Layer 4 of a small transformer language model trained on English Wikipedia (11 layers, counted from 0, width 128). Numbers have three digits each and are written without spaces.
A neuron adds its activation times its output weights to the MLP's output. To switch it off is to set its activation to zero at one token and run the rest of the model.
A neuron's activation on a vector x is GELU(weights . x), where the dot is the dot product.

Input weights of the MLP neurons that the questions are about. A number n stands for (n - 500) times 0.0016.
n5: 496367488496612523594339544545532365360471533519546370748579508706467504400355241588638343478614633508594578447655515385583575397653762223567566658445463656646252269595504670571526329372504634700387478691433451534511314492496430420413460384458713458385481793708727430417489585456552210599658573784569588508451472512523470395450713447599583454561642526568668337575235375493745354257614
n27: 474352589630419405382500726546450593611518441546408321346289358466552563423661376745358394427496530397715262489561649464432587450634533536528527681982618191623330524444602559489444511535672474659296430456656560530511459595852456392516262590481403380572595828394467611527508508744483349557703573453605356536481552271672422455348635436411511484569603406588599645297367665455477438563648
n32: 408660687634643481198500547340603732511417541696469459674416485293537730701581539358365547489611388665655696386565821360534508596515434621500309709460400347442536543584343318549485515250534474587591400500310308542725425544262700581583544574367726333568664322474618374462393562444552607554526550566417570332769329270465720489422515436619618601427591538573462592165443583504504430496576
n38: 459341453573314507355664426609237396565633568539607548328445436458680562511511345635322420567772600727637406367496386411482474323330727698452684396372462500446540420493449624420573455561532307444314459640352333532569379426564302589482337345525530457556588535385575510451489668630607476543551514446705469725531323540543503500637389626620599597421658427355543352281698398576407288589694
n143: 370552367574606500598606672314664613478522497437543580673575345394612430427566520539262558344395366611506456461611474575507480566438497476558800487514380487566544564534500733433539551460425558503503617640446474480316343493319497302758522704324368454339431542377440415520421410373416323474494457544581453681562544385500663659557416351710520350656181558385582533503356568384520580421562
n180: 619341560534395675467300472468443615557485635333467363292419493497621428543418467585608617485409475445494646368610481527410426526575282342490870477574682402556524366626417475535750278570597392542361563571519446655512576524507569327507568626639582658592588548491744425526578388516562475575494376454562503442339459480660377609500685622390235520339365436565373584449610376423464490472562
n190: 311066508577528551649283511688507647561781481460563542545467678566738572341619620622650565664343550681523408519371309557426520504642545416764816440439462672468679363648435706654620546412512615399325530668623689379559561345347655733467523352363496476488680368794311606414700524527604295543534496496362326479446541459496489516580592492515402400472691558488618500651512415292457460326797
n232: 634638436726423444625517669514568609318467591479441520439630532449558332683650578465619468602462392531558418411490541609721328510514473617417405584493403486381403646406611632670414449365792436590255701602425418632588473543423591423374633415223489774427379631470487443663618532648554352430530500539553312409545478594507490452663555634412355560489644589476497531333316572309573106433413
n254: 555528644496455379508329612629515230476523570822569385688605361242492504508463492407414604781532382633516430592448461774412241589468508564500467373676691531451237612242500437429715445554375196556516551584374269415232441462634348569546426529774624373635609568686562648613662586426275449601414386496561426513488407554910661540228357716661351656406257408520395609413460362567650443555528
n287: 437311348263581631522669483573493441326431500478324340406610382762482366375309255401548549347478440474702328500435514542493108609676353595549522463621539535588636612466549589625540763489347582514630598492379539471449379481485419350466584392558523552420613770549398521627861279507373567774496511407365282729435515553548617403407554388504623552434436572507741504618580402529423522437613
n306: 530727513432374481506616369572410617521444473566409524529363670448500533589484392566554458479397421419614519346475649497398448522597431654335405532500271476639422420363471442366562588707594466534550515578485503674398503659487349381701653439478520601320282432587428557466509756300591400375651516443559410435457526413716363460545521617588441551267646290565559422429347542540544351600410
n351: 781448454346496406564441500441377546402333329574395524381612567370456527409538422622696672437604503469596749383465429471669514350559400610381341296335423300521482493584611409745339578482424707424507708681619572479558225486507456538576607376445504504642562672503594433469736454379605346594460482688460694464349460349441547393380422393443552542461619606399702580363642446548549592772549
n408: 633437561627625208577613407455323519624496496579609569508539628357511442439545409372572542528511420605463466519686438336630631388425496507423492636423597631311717108418204602577419010424709515634370569449562357552350478430556301485624575439545445803614511367640655493403455386304346370327587590469713666418459601523556300493565669496540489397455430681515661537496507392595474367645604
n462: 613648381427525535529614659426700629442630695525482417478426325493424332400557388511607577396447455521682486542584635570482580638443476312551511421196507545507661394482704565652434351532422583306598558563396490535477659426401647379533480486278545858593429360551527527422351650397251162379438553543426380337451614526518590525478576458452317561664779608514585345587489646205603496514532
n463: 487510380529585503454332440483358507486559208609528048612507391384510527560489585664605263477503748427359361476407486482376338577664510532360465620514480436658579389518504581514483636500396429652686523558402521628640524427667466703666383525576592454591535558497383618497403634483245386371402756333355500387576286594556723462585387589385472465437522493476357330271566496510458585406614
n475: 235365504529612582383302374493477810736336521399539333463541482605437348457482656360540585622568604614345372684550472556613607536507534410482762291393693448464504452474430493315454549540589660621496507332657763543707608359532410321629462664297519500593311539394466400621393464338438510525486486474585559537673392474421601274471293436739560514655630363525507575584585570710374312476553

Output weights of the MLP neurons that the questions are about. A number n stands for (n - 500) times 0.00099.
n5: 448698620439731300465616442609344485135465748397566565650481673410470485504389674520453365449367448500493353392627569389539465703312377685467526669624444447275605749393700574533433419284654451331684542590561431313362408623469419511773516824422381610539444291444683512508372587608426510610322482608552657662570557540323588612429532627418465332362493598599223563706357492456416589704611
n27: 467372574483444492368348301690360420401509438647359900404579553525666555457328632402376529586369471733387323480570520610268573487617440517459439380436707517282344535521546679657382419399513599516645394765520492654288479749266661593559402428451487603607566084566458349409620647729490492457663333694337246700533477581595294672797474441537729632213385579299599370487535635156366657371370
n32: 634733563504475420560314118591306516310836313512639491747480407698599556462641504265350389356410500668385400458455485541515418660504447614807296373426373528397454487593480473384398520539435433568635273373576528728427362772313642430459471582539597479364520322669507546333294595561299518616711374496504523243242634706289480682168500691476553717563432408420422469538383699538456646488411
n38: 479678420436493449440318492553512536552398500518656557709432448556371297409640667576360405394407468426581562574365497480570599646787568417192361583613422543646361419507500562600409542356576486588613446355315672315456669604515413348403743746598385474460478206357490552532359419453297465434531625402516517467361485462535407342395522522314349455615620511710679434789177366504489435422368
n143: 536478464421403472342411563564636485447478429514423415635590626518296297244420672539521454366552415360513400708426442456480563455504548467374189439711300598541531601453547394319589416385394429295554350496503598275635577496549434675504592527564573489544712523394608515543507665816759477379479373360484580636454691367769435469514666643273405301461500676421678630613786387367515573364435
n180: 250188475581698609623471476511488567384632552644455741702706564649523434389400539429461402610711496357529490597411612611807368380338524646439309477572412330526567416604577457514380489567359409566369422482441493911398411300641705504478545591565585128583842562388450626394394577528542560469518434354450376597363381628387507543485542552359601612388641482629485493496611718539419522438493
n190: 468778480690747532562602536382620363435175508401504385460310440451318467613338398385456647581678333660241625574431575457585419647407328600388371570318394454568543594500258444460576456468538476578794679492465438426555103517257475584433639580557775517294656552480665487733390516617735366588432477633762436609685357500295632413423496191699450528423346377488394504792612464635658789676529
n232: 373334515466707442401567348803361553380411426447322463449500529631517489539416471350551324597374612440589709507444525550407325432577558523393689516659823599566522539470421319460674426573443582604384485523701610486529630381343627522653697422411397203428305155589256539338650659695383411422552568453328409542607414375455572328421647385511512388690514496299352224733611406528386742364473
n254: 620576450350512398372558479535593453544629386433468568644516367453490551455674553517458527452514678676521344500471661293489346673204664308531177442391605797371414447551328653553559423515476624656555560629478674507583540405345261733440560436319417468333202296519546419379551639599693429372431649552700212524565636283477468778682664353399504527504623214256274702443447534657532484422753
n287: 612467507553276537440321458475669471367544766432612768459724497433506639453525632489415500555637507330636444426566453624577584504645517691503396719434574450551510396496574607716453521544482647736486317370537450675316482559253460452565467565368475375527661327423461412303328429473451401404611676382390380370389754476359368384714481713469406406486354511507452334678292738575557623631347
n306: 231374424386583500382395533543612433421497634410589590583624432447506497472701465461513351613539451527497497481382662453581500423461522256649464468500368604705602819547583591603435516452503661443632622632389413721577564280611568552571517507408443603481598613654433237245583621474432470466445497509497574531480597342530641496559305327385415264654515580583370665684295507563299639430554
n351: 654684404504492545507558462395344311602669222362376976413688705419296484452618245374319481464560376332452540315555433482640427656483526158519488666649539386351489312330375515576431657508583562470484401469418398467571647623411564698417556479780520589530677413854543666562356336315433638569355545325482530460542564720465539496531656587554301454631381523343544268533430682318547353473476
n408: 615416458445262552278465500612517477240676544445695663451200730635534320739363731612421515388524554434405540371543637412533416312630433492496485360404504633504433585367465504301469511597267427681458386681507449725698453492726247617374504286523591540452662591420422431543488511509549626456599774374358710135241614579403559549362533381519697412573635422590568462256663492685351532593332
n462: 545393500513565328422097346459662542552474695471462729287483306413434693358563348469504550521511479695722496488438560677300715570177643419459525434590475429603312513760616374427331349729627426690595682645551387654540424365366542419500513523831496595437500234689356733193603655578395677434541552563462504436573536553338575509694753191529504508664292367700376609430239550504660403658622
n463: 547680551548477619626569242899445566289365647482384614493540635558494507393518423535546482319566381591769395438262196507652545415630479656621575368402533566320353550548427303351506318528437496444257585598337297410651236477337530450266410710432630545521415352464567492478533647472308589473750517663477613567529552496544592597493523481695392468514399324419541507584554674477397355493364
n475: 265535470371590373479463656353635271500710748550364651423496511511611470403840384512449399449439395489533339572475410253446563612631587396589373234325398607465358350664822389504513322383642362403545296617421385532478654492347492699442744607470584261504779432578576480387376507675647384468378482374390489720556553467421458544766508643365388373582351314527723636611635586480538612462523

Each question names a token from some text and the token that comes next. It shows the vector x that enters the MLP there. A number n stands for (n - 500) times 0.0084.

Then comes g, the gradient of the next token's log-probability with respect to the MLP's output, scaled to length 1. A neuron's effect is roughly proportional to its activation times (output weights . g). A number n stands for (n - 500) times 0.00075.

"o", then " award"
x: 590371567606438401580495104431501592391638635527371604487608503427345631308466417436594446487464664561312210499531380597696639308430566631451475420532230489519393570431534541538642495452468404633498297550638499473341476395498561471423822665466545391528482351361394535345416553732565573588549491435534666407495529673476597492572656718344472589617573449375477674701575495560341523234525
g: 467647459556534221486811445559412535440468550697511225439662262390550246537453554445460524344533334641394580358514507549481407487483814649664527759397556332625500627573497285411460327412362455494512395441485417692411662431636536365465583546550360548595452330637405376512532487704503407455276546660400440438431666677535471455587516637552528192636592491668677371538546555508441603582470
Which neuron, switched off, raises the next token's probability most? n190

"ated", then " for"
x: 600299675596419388550492193328500505428497750439395609476481485432413674251567548487652577286475683532432283518605500650763583308588616580508430467640361511590533417480415602660596491383551420742536302355496438434352564285557558345491567627483668229631501415405508490376402503684546491468493598443518412585383773622340630649553439611362650434536540501362425583603465540403364412504521
g: 601483557513335710322604632391647517448498343614625497397594304499117353580465488345462450261719408698610437573601578586552470324536392730418767469534538596605573444578444493412601513339509489538551501568314565479578517530627412259321574433606608673484455549516401483506568506476463505381672579658410590408565271359223591552358613560508650440599357373551608403487416587608315562270725
Which neuron, switched off, lowers the next token's probability most? n408

" 199", then "5"
x: 656441646474347500603399297328513604331332602486337657440567489431437659349477530483626501411523780508449413492502531571799646268541715697326343278422401395619540512461438433641603586550491531671652224429472457449379464355501570508555682630453619344615541296507432610490430363648500515486460602466410564505401680509401576665520378786459609552544485488493333627621536372631328558200457
g: 558293483394419674437539629318506357569611336461584583549608340485511392653380330505243624499677551527545568550622410404520423428464696399470323394538631409548561565454516276403316482534643520652297216461454579197588523387548403653533550337619456453609517749527478514624566335553465365735595574496594428683515617329583418493302513700600469495635544534707551528260325748571499395488632
Which neuron, switched off, lowers the next token's probability most? n351

"ess", then "ion"
x: 482540535493357354591615420389619588407491847457419695510511524475423726238542552502705524427532765415388289366540354752748549411473500558350359448534347529655469513461501534559635552389514332505612208331347584476270565436501520344551549762549675385503518297475484633317458501746630557462530551452528519607349604476578536524453560696402575346543560490410390552566558517290412560314385
g: 391438508373430449487527603672402526669339609563323524253566497784552450636426522414520514427603494341516479597513448490384767318545532352622515455536419506728372659435442521524275634516591618746630384367441282507500453422564437257580647534539631507687484265433579554373593550562578430800471493474257511524192398609358694478541497413576665420613506743658462334430538392562340508450435
Which neuron, switched off, lowers the next token's probability most? n254

" a", then " f"
x: 719388581487346375556521139361568580166448603359444636590556470480489561362565382616637513390517776467599392467568396549654668402540536637468456467498522558549476554443525472592631491454420504642599314509418476449317403405426397535577614699533675419508450308487452490514389578845711535540606455428559590478442695493416511646460386666386574525499507502300444559646463479422432404305464
g: 397476654484414519379627496427512443414463444562641493657545631409337508480439404494423400537438447392614480709313474113451658604415488625493479651757587514410454684467700559455487647561374515340670553604436541653437381637395423619487527509445666766518481264587515385689578563467255363686650515483574697330459625449401520524387504313347413376583585575553679434545324534378644371520144
Which two neurons, each switched off alone, lower its probability most, in order? n5, n38

"In", then " 186"
x: 640439507500405523449533225414615438253538614456248664476607536349476531342561484435560508478546777398552431452508485696664698352477492573446488494492390416511484505446520475544468526487447440676645310389483404478320434504471532353516746782394743392583370366530312601423420491762595514468586571507558501500397706684432503646484400724347533480541535526433401714786598431539496439249450
g: 629523336215549668371537602631458595412431559375588449475584459592539516716590696686501320474368425367509476519634599305525569549523564676462383409631637415576558502638494353486399618596503115524686421591590289493641481583654326641719447463685320392499465422497759446431563475551354369198391399465295418402594481610503600384547387650529545434589474493296650310590560490558580535300507
Which neuron, switched off, lowers the next token's probability most? n232

"5", then " on"
x: 540362556478474374688562290440477554335572615441419576509633565478439642285480494535721484366479780391426382460299483615715541340424590622323475365490438363569480502495477467594547540513473451665752248482352457423242445465533531397649572584599621308584456424376439550438341485817472610634430615502421552555424641555408748635562539728340550511614554462470408579721400487533322492360450
g: 398394548528468487479422468649505661407370485568513852206370484502374271459553462380523329395534446737443494472639634428387370626520553563488569333498357637256483683437306372570574363370485641368461476449516592555749484604452503396489767563512501601548387321471457529550387626412495603426474536498474526364605440720577680397719634322583412518383450251647525523700381696566413762659539
Which neuron, switched off, lowers the next token's probability most? n463

"b", then "ann"
x: 631369534482491588543483133317572560332565560479364715498556501516454600385458544493678556407510686469350350476549403525634711398412581649397541329583324471599524471486400419576729483528577384522573304321424555555386425339521602485437614689487702439638475412383505609488439518827715603389736488530590540467276591604423449575498458643443438431496437519381275644550540620477373626273378
g: 693553702474398731487637594479476550442543469506583395793484598530448279261341354475402614506630528660515655751620484455510506532403376357551256411677554487389409604440505532591608667494465430448514488539450450686484472592531351469424387562827394534292520508435381387438319416510452500559448454556582619458217457155440682489557651624765441611358717501510437358537592437323548317529468
Which neuron, switched off, lowers the next token's probability most? n180

" E", then "r"
x: 679463485486504443425532214387550433287517691346348706515528528478622580309590473535495532408511757521489433482551625565593834425370608588367455357531289421605420575412471413492530589524433491662587269410446418550323471383409538388577739762507723475531468216502270615400370559763663622502611572547499576420445629533416618627524463719404434456532482478335489602627497549578406463256400
g: 548580512557599747488366419382469467584538399407619569463528546455505405477449364562354659294669467483360398629594414334444765507406467387397504554474403398521628360497174513451581545454481430428615344577408421628575664622627409488400349496616402548329442625678594594615305600408366377575582758310747412403712737390374291672515350642567543305633618346475434447463588575453745642615528
Which neuron, switched off, lowers the next token's probability most? n32

" V", then "ic"
x: 679451492483450462591491250338565486308468621451300672540493392418376572384546489480633655399471607442575344504488462567698650320347545565470377254578389476579522576525483477581623514434551605637674292498388348595242555252574525371454746646554610382640479336433372482418301546811498571473634578537489422457453632554455622497507640733367497573535491481427409522748542483585532606251404
g: 459426525519312334619263300493598571409576431431524460646571532386403375532403460637740475680618428524477737650648426593408308593480601342323415569359556368465808645646685615390378518556567471611562259532526582311362412380508501668532805414547380688501529448489350637407485435611564707560234610429521534381546657492457428368515265479518676513463546424610287548396366453468646569457581
Which neuron, switched off, lowers the next token's probability most? n462

"en", then "anc"
x: 679417593428366458461425162509606423506496543555259593544536437563297657370588397518645611439578497405476323521537418549586548455483564581485520379524369404605488517415417508405664514515474435697662322444456322479335593306525361372492532669470543443708476387451451589408444499716505708611555655498381710488465630649494649397544588682261580516461515393519353731739520391544378630365511
g: 633305582512618503260435660502426702332667590443377580389753462582476512645406534303423357508490467546608413560564509671407635567327367438549467552449454372553664416651575494594532439633545523601864290443459606578328625340632417423490282576717303591444601443583413677479468468314344478643523455690464444502585391432539413512541313546499555567625707639569416426561274230532532467363258
Which neuron, switched off, lowers the next token's probability most? n287

" S", then "ome"
x: 662371549490412423497513152332652498231547641395320703405525578489571519353551404541613514366495559510526412441490527627749653401319528587421448407603415546646470550364480466497566538479546473648585204427466434513297507311521596473548717708488631436614401345525339675342368618753609506453649547458579527392435677554503593584498519696404452539550550486427437560661559491499460467147445
g: 224407578340528370549569536368437389400461397535658448384649595593595526521629443405259733549590675452455386535560604255455636389480562455672567360559628615773385337654315431436607513366586521334626713537401412520524417628515619698670321622636748325381574544518544456344554578479620397609558413409480489578360345431534625554508294754486557384346332537417459412505434729558458361355589
Which neuron, switched off, lowers the next token's probability most? n306

" 199", then "8"
x: 670426642464333514622394278319506603346337591464315660443529487439436655362467531476623516404522773512454419492485516557801628267542698691340368290444379379599534529459431447633580591541484528703660216451480460455375469359510550488559692642474627343604551306505424608498425357669488509501485591481416561504400661493420570658517395804461610544534479496516335622639536357637337561184471
g: 442625407486626524368379298573432571372503476497621544486242461472665523183456565519592431485381501322407555633570583468459619235386511651453861522461412451608560547661600541552565557613405518408677746533492412415549463563677409461437357640472313520659410348691536419493477454539568513238566488503490302418680364534581529500584541489333531703446510281454314414747559206490578576707699
Which neuron, switched off, raises the next token's probability most? n351

"s", then " ("
x: 526377459503457408540451280420602533412554550556275687484565593486502660250525513367544489417537720464375406342450431572568530414437613516433368477604303528592512649438497573503606650397553417639589159396471500502306548377523554474439526819596502250617442450328476619410280521898530468565544538533513499578376619531581732636485562778296451348657528521478497584639535507520399520214385
g: 389549254611441605471387554435533471482588500491633559542448316521340529561758496570532495659448513303457559277381421382681355660443690290592381476340562602498418539397484355562737279386706556484555564478452525460525537380454623351557439465459485503598511336472722577315277569760408313448389345615513520690385401377759527502587578674612373327303733533513537620645357493553575598601711
Which neuron, switched off, raises the next token's probability most? n27

"ill", then "s"
x: 466397548526423454427519365481651519373423630441409807392467467508326564427476591482578400485508749480446345420366491603752541230558566600394332374511319520461552632490492593624666584456444397549587297435599475647436571460549535344488624739547719502540521352437355442433309520737521593497678514347488685524383595619426473521506550673316651463513487502449459748691436440495451383221298
g: 671503334387299304626644614418582513355348521668389608456592444570560505549241562563599400589409462404657431561176787504584527466519584588344539430472463334506615536525539544304373553229244574455577680245631624492385679387547532743526681577580433491507731635486506333566484383396567515664570338577599478636592460443523399372453393496492422297706477599374516450576406338538462709548523
Which neuron, switched off, lowers the next token's probability most? n232

"ing", then " ar"
x: 455328557624431531631586254299645533322523663430321603484581511458446588265492526493746549362488740457423278390545529509562547372579522617466383564529383516659480538508479555561618458391476402668649279377361491466405596405513488446465549635562740289541415388536470539396316535798532465469594492538568575615315693600437574680541547694318511307482559421404356530710479610396369523375517
g: 532678295457348653600484465518379400300404484584648453563510437609511442754503390462756476361401345753346420557547391474433553428574149296517650484379362610464519367317540578551404490646546726362461412484482540596577382481452544476325635375549485422498612429617695350599516447594610403487489306536410868470700703621545640396656642642505547594318465511532489395656331472465585579346417
Which neuron, switched off, lowers the next token's probability most? n190

"b", then "ell"
x: 564429542502588560588520285381616512318669653469396767517572510458456607396459516507685505430486753443369315449480447618549700333404598647422517316555316447581515454465425400569686528515520398540655326345337545469345457398529592455459422740474673446694587398336501638505447447859646686370784553456596520523351501454390483538558423676422476364650397520395378589463558526401420581237392
g: 688345499378485486420517353650451646571485677769384432590371483631604430355518533480537514531624393618476363800513426506532492392560585514285345265611393570537534731609331539658816444290513418557436409658298287465542568645282477487407627435479416357461433390606371461353402289506407426758576687560391506411455558470597384622518425455447566533805335525463614585553508379604652655475496
Which neuron, switched off, lowers the next token's probability most? n38

" M", then "ah"
x: 724401478416427475495429233354582520238534585389277712522552496405548559345505528571608581402536567504557307451536545601618703312327567563372367313514406513680511525524455481567661521558437457649680306455351471562258490374546591320648689746473642524628452283467359587326417516841624560459683559544549581355427658529413551512475469586406508535502538461397471599669520492563416512286437
g: 474470454526737461438523505377493465583388525381461538634363465584583524580467245549496519511492859570304433500544495409696366514654307502535673390399529499375274496473385377440535361333778348491575572725407669440569612522375682417705519533358655492411576773492491388143373409374581473423599485473643593698441408664657564533347523553378351508472595450572476627531383571535501616640221
Which neuron, switched off, lowers the next token's probability most? n306

" L", then "es"
x: 658428532433455480555546236419569361286532723487390732432633502394484618464582511553555607408403699511459328412488620604614680404342656550387434273575383507519541516465565437622629529544478472547613341483376415551278500385511600318521553753499667482638390203431304597365402589740688555449648541528536531414430590536468642533526604660368485456550530479336415585645475535555426503196350
g: 428409495352648678547575510427311484474340557481549644587436374388451597189509531610476336486534518336611586306699387415468490472513619418255609513366495383570646246508553581428478476578362509559413322527493600395530661533477634423488652570454527615433493700461161251605530394374493701764473675586460746609702519591840421628421428329446510546499515480325580670536369596489598426438511
Which neuron, switched off, raises the next token's probability most? n462

"ay", then "an"
x: 636352478525461393592523307425491554313490594405239638563606495499459639180507560429594480439533656518517368528407449712759567375491481729362371381666212459554390463458495572608738614509449405594497130408515579532311599432433547270498780636575651276540579514458469482424264502740621621513568525431571488515406525584482591571513502716284485451594488474436455629660448514507422523309459
g: 450229512490412505387658574267670372567534578560496400495557516384644555434406341291265619461501552375459441700499505559557479267454502653474468551726529666541424477611776467447616537640592490413603569525621520731579365326409723422439303521534456560579607595455676671395314523131473315472621430600530639370510330490388452488352375563335733532597617363585428516588564480348649670406463
Which neuron, switched off, lowers the next token's probability most? n254

"ton", then "io"
x: 548385546532471410425538202510596627386441542396221631430510440368412549468611625473419486431592604433411308443412414640735573381466633652395412367566278470457400534422593495551557631414492427721669435385404544522275567419552568405646702705465819385629576340387397472461309452604619673567607578494465668546491404465338580645588516632412411453637509497501454624689485417590358586333345
g: 521604398547360571444460374362541611560314445552775741420665531468723539727642410304461478534540288652478535355575515581419419484626628373582436425332663438580509361446535506481558565387725528691827558222474483713444503544558378499562629381560435631632678506352447606393459396363495583433625585517423488269498220440221392445417351604619538500527420658466409486316510411643417657454433
Which neuron, switched off, lowers the next token's probability most? n32

"eat", then "her"
x: 491391545404606503435493344353577550352491730570389759407487508410490598322719509564628468505424632551519298379325414670645707346492385616278288475551335490593379623466458450392516557449460498636718357349514452508476623322604646434435664544509500455520658381490501685385398417799569567599542580395464578579385612443499562520426555729442507494574431421397380568706618465426364519249394
g: 481477441592635535391427399591708691300599619349487562507514475263402489435441589365492539438325628365549328476423420563483731418393494392402240498642552478687394555430506573600348528528476350400509649560437520502369552471371474799421565570301517382485521376540642526327503556237335395415476504561642352327814342564650603448590625635632327678607347710514643408575656607628553605721425
Which neuron, switched off, raises the next token's probability most? n287

"z", then " and"
x: 549316479550437211505482340410591543343585599504332671508659515483376493411658582461764480457490436383438368517479551668787672308502619575515386375557269488525376493430410542524651735473475560570619367426585553493355492425525501346416795689559670368381461374424374457356403559753526619490554528463533543490636502643485694544523645542267456462639472444483415555629485567570320480268384
g: 592423382359522588576306516527665491532482580411418449446331290446472564653535549422557580198499661303577504428379481430445614398361548666654536377624321642424476620542467356539408340305801310542564419492428563454630541744671595575710427558659241460245561299634592342492515432626579558622445367524560398517466251369637619756576562734409481526535446544629615617574457475369356503483532
Which neuron, switched off, raises the next token's probability most? n232

" award", then " in"
x: 687359553446383375564422285400584532339555641409192682518509473388371606340431575586719504291493628453363413557553533659743537350567661571385434453584405441536534538489435473611518452377434505658694297351418572448294481395573591288470657662441673284582507294339534472483386493764640372616572590490615497483491688524529631597446408624516613469668467512547533554625503441490364530275464
g: 372583430698348599478455311368289698530399654558674452318476466535490380619535587322487389460591575184501537439438309570460496580369545361591498524148651562549479655353444486607631358373679652578566511658740478425399438499487491277619379587577464404575353294391634593372427225572578530528343478470514563594440393674650557473443592570538442376617456417628476616537782578653632705478513
Which neuron, switched off, lowers the next token's probability most? n5

"an", then " G"
x: 613478698517345411425514203478516405447408659536246629498573346500394618408584441442626389431563510395404357540493447616635598338446721600517516374552471488590455461483489464608549430528482410690565283451375382455209552422589461389535560704376571536649580317427523614365395488814593651628550532523483657464423594606602628361492692647318632526445390482549357680660536461463337672351506
g: 437595491511652668442314369639672544549456331452549502626556458384642594478567762676339473389483507530504505651229487485533532450648540489685524332419597392312372610305456573377426584525659484592418408539591459501463448678174438606604533469232655641509224604428569229488423458544577525246307350497806465554652425465671483505605626400508502489457476432376621635536724480567291491493516
Which neuron, switched off, lowers the next token's probability most? n254

"ent", then "e"
x: 554402621504378537556475274422561552453396549454281599491463505558438609413611515555668555437509738479392317426477346464676644195548513472506366472518206580505443496494464641535533602447430390731611396422539509529399548392508510382427709646587668300472538416331363577428446397748579552572546576348421587533390628724421596652405732654277563451670426482489419561601557556428315649250444
g: 411651488485590530707420568562386466593512451472556499384252385485417696482533551660481589476616470342459402604656432395372403592477602508539434450521143619584412561495547544260241511355607611372452595644593589242521521392519498611281843602495501344593561326669740487446398412488648305458247640486440611713682540395445387523466463458567623546623497603433318402627580391472633366706470
Which neuron, switched off, lowers the next token's probability most? n190

"l", then "os"
x: 552407644508395410571391375504596439381437734401226724463609438396475548511550543498621521549533636488388215495348507617692647414533657622494441352553502406634554542508483472470735595481537544528651377471550468580237609436525443361540589598438591625551451249350333510451499470682586649544692512556476710462492523553441657465507567708269529353374488388367427595633445451568424526131404
g: 539299691047548534698404623452531514525471405564705656510593462438510555598255387385712567523367352698511554621617451514484354647611298422516443505608634327563524428500424465345659653477581287502602508532423438642413565573300564402518607512501413553496685531510413555482487506493502524409715412671525484344552323373272341521259460498462528457473485479352365555311631447724717652686621
Which neuron, switched off, raises the next token's probability most? n475

" p", then "itt"
x: 577363537528350470519528243344576587220457731515408637472706518517456550402502497554679558340440617431516361501545530545638676291496573621255507373635486493636498518515412482503582463479418565702605225371339468553286530368567614426532717738413514498584419224347474604446499429784629596460652427536594515466364679548482534576428429728403550558445384564384412599590597536360406528347498
g: 662533311365629448567628328331501424476526463559505558640515273408641632587565596431520470600333856199522578414510504498448602573392414697431409642512553474638462546628521326540675427478464597378284619602479355599413390770545594598656459593589237444583449289461302520406469499364513586343531662508474583272676416409554394328645690620591422612518292442544456442519574359581711473377380
Which neuron, switched off, raises the next token's probability most? n180

" E", then "ar"
x: 659505544492518486419502215340515431325530650375341797554520536456575567287563434523474518347506739530498461479569594553596829431374592565371534361564311426575462604414435412537589564457436491638547334405478418520372489342442570429559598800467744429495517246497280596442316509804653634482626535520556544454390651535400615661525432749413467452541515497324553585618538484563378454177410
g: 541532677568248261423383576607555548587492773473766549315583467356691523473408537492432873534595549479423394553630402318544439535720452504576341444687378647489290523634534448574665653367464338477436494506341439552738511605374576453443178452335452469531624389423676602607440573416483423485554658673687485396428483308507364484572604414418482389640557295380355529554608554493531317491458
Which neuron, switched off, lowers the next token's probability most? n143

"000", then " att"
x: 569390533451426410588547092421504628333525692498286547564475464533530688334492552523685531404537647471426422426368567768736562437436705567290510329461397470592477560495442518669650544444488531554623283409471521465272407492559560366530561627448666291553375269375335514469306405832572553624491531459500598544419672459396613609605484653451505540552475531478334649701425547594337555429411
g: 445542415601424460598558767692488649446432770553332492599233426691434545377557394648498414547610541348508319682544686180667370560574637470515302495631301464538400397482547521514466488551286742373468456603416154517492370480496333439508592505624403421530529366313487544340507486464596492472442467622598557528400448558512619531764643449706467417727506489577439480580680346666547393375329
Which neuron, switched off, lowers the next token's probability most? n475

" to", then " be"
x: 464356652584432470505554274393533551166497649419309660503474456391451556281488453543545406488505672450461378557468435586687702392414554623491337535567500477558561633579521470577614522424417511657666323439415510496358454421433406444557603706482753417604386431531465550357341489794727580464544453482485470558344713541437467714509471673365512474498518573267417590713598544457423485353458
g: 399482472403511693462449531408438593442611540545977551596300628381508458372573437638432541493498537414348573525557469526801470603291667525330351602582402519438637523594625477429547534590486317437468460403622720564664478256449240595394464383520461636428675545446370554432525512525493437400478670238269755511326426367500526489540781520355511659246470652442628500521434449453614409487563
Which neuron, switched off, lowers the next token's probability most? n27

"p", then "res"
x: 624545620455360440572507174421560463405439687522405524517704464453532548331622473415637509400428770527487287378471579562567563239494680602317385389697427443611465671498500482470602658418486438634696360328271544528252536370581527465506546573559607545639408335290371618465466409594677630588660508632468474446539592597343593637435532693316504488537446486350476630651513515375462572271348
g: 562239530424562541461542556460282709385561385596508546625333419375480607555694417662270361416530552276623645518384507363462676479210594446582638500663747360654456431422312514576224441803437654579520412388414472593453499434280394631396703495603357633515588595315371577638479466494458627506453353369424475512466392597237456593570648592602428521454613468474598432607556615541637595666427
Which neuron, switched off, lowers the next token's probability most? n287

" deb", then "ate"
x: 511395615528480447521514191352488497279389694570471750436574460490377508366437474597725576463428692388463458541525489682575634365554554620534348371646468561530607488436470472521570351532410459615596237388539542473451441305601626373434658738585697466553578237345446548448347573718543613578574448481578557547342760465438616641537404679418548471595407450322378566674450443425459475331384
g: 613593563594396509257371740614430544567600388564428386388606554529366368592760522446589616694468570646175523700639578626427409417274336350681481455681470549574619378599539585495591473308516445500648529641427465542332441562522557455490318457646491315357423499561482284364734361475671574205466499521475572486455521414318552544552524361501593397656729448356363625700295594400470420548555
Which neuron, switched off, raises the next token's probability most? n254

"end", then "er"
x: 596418660467441395517593232464599634413461716472325733305535385600236535311534531501625566457513702445508502480439359570538696278579549566344297411507384578617487530509501528602612423325437443656600313451442458518244572372592562440415593703463698505618648346496460541385402456606581582448622660310431630581263601474397553447453465664248625476622456592427470652590545575403534561277513
g: 418431394637621466392516429345411438467439478433478564676448560754431483374563370617652544296551340596758510482290535590606481580294662449614499575550588475407619603576628607535354594506663501320681602394609588419438539472498470406620539683569577445608388394502423486314784749403530436429654582384647570589439465404595214286481366520381748476478363167324422323445412418639483430580661
Which neuron, switched off, lowers the next token's probability most? n462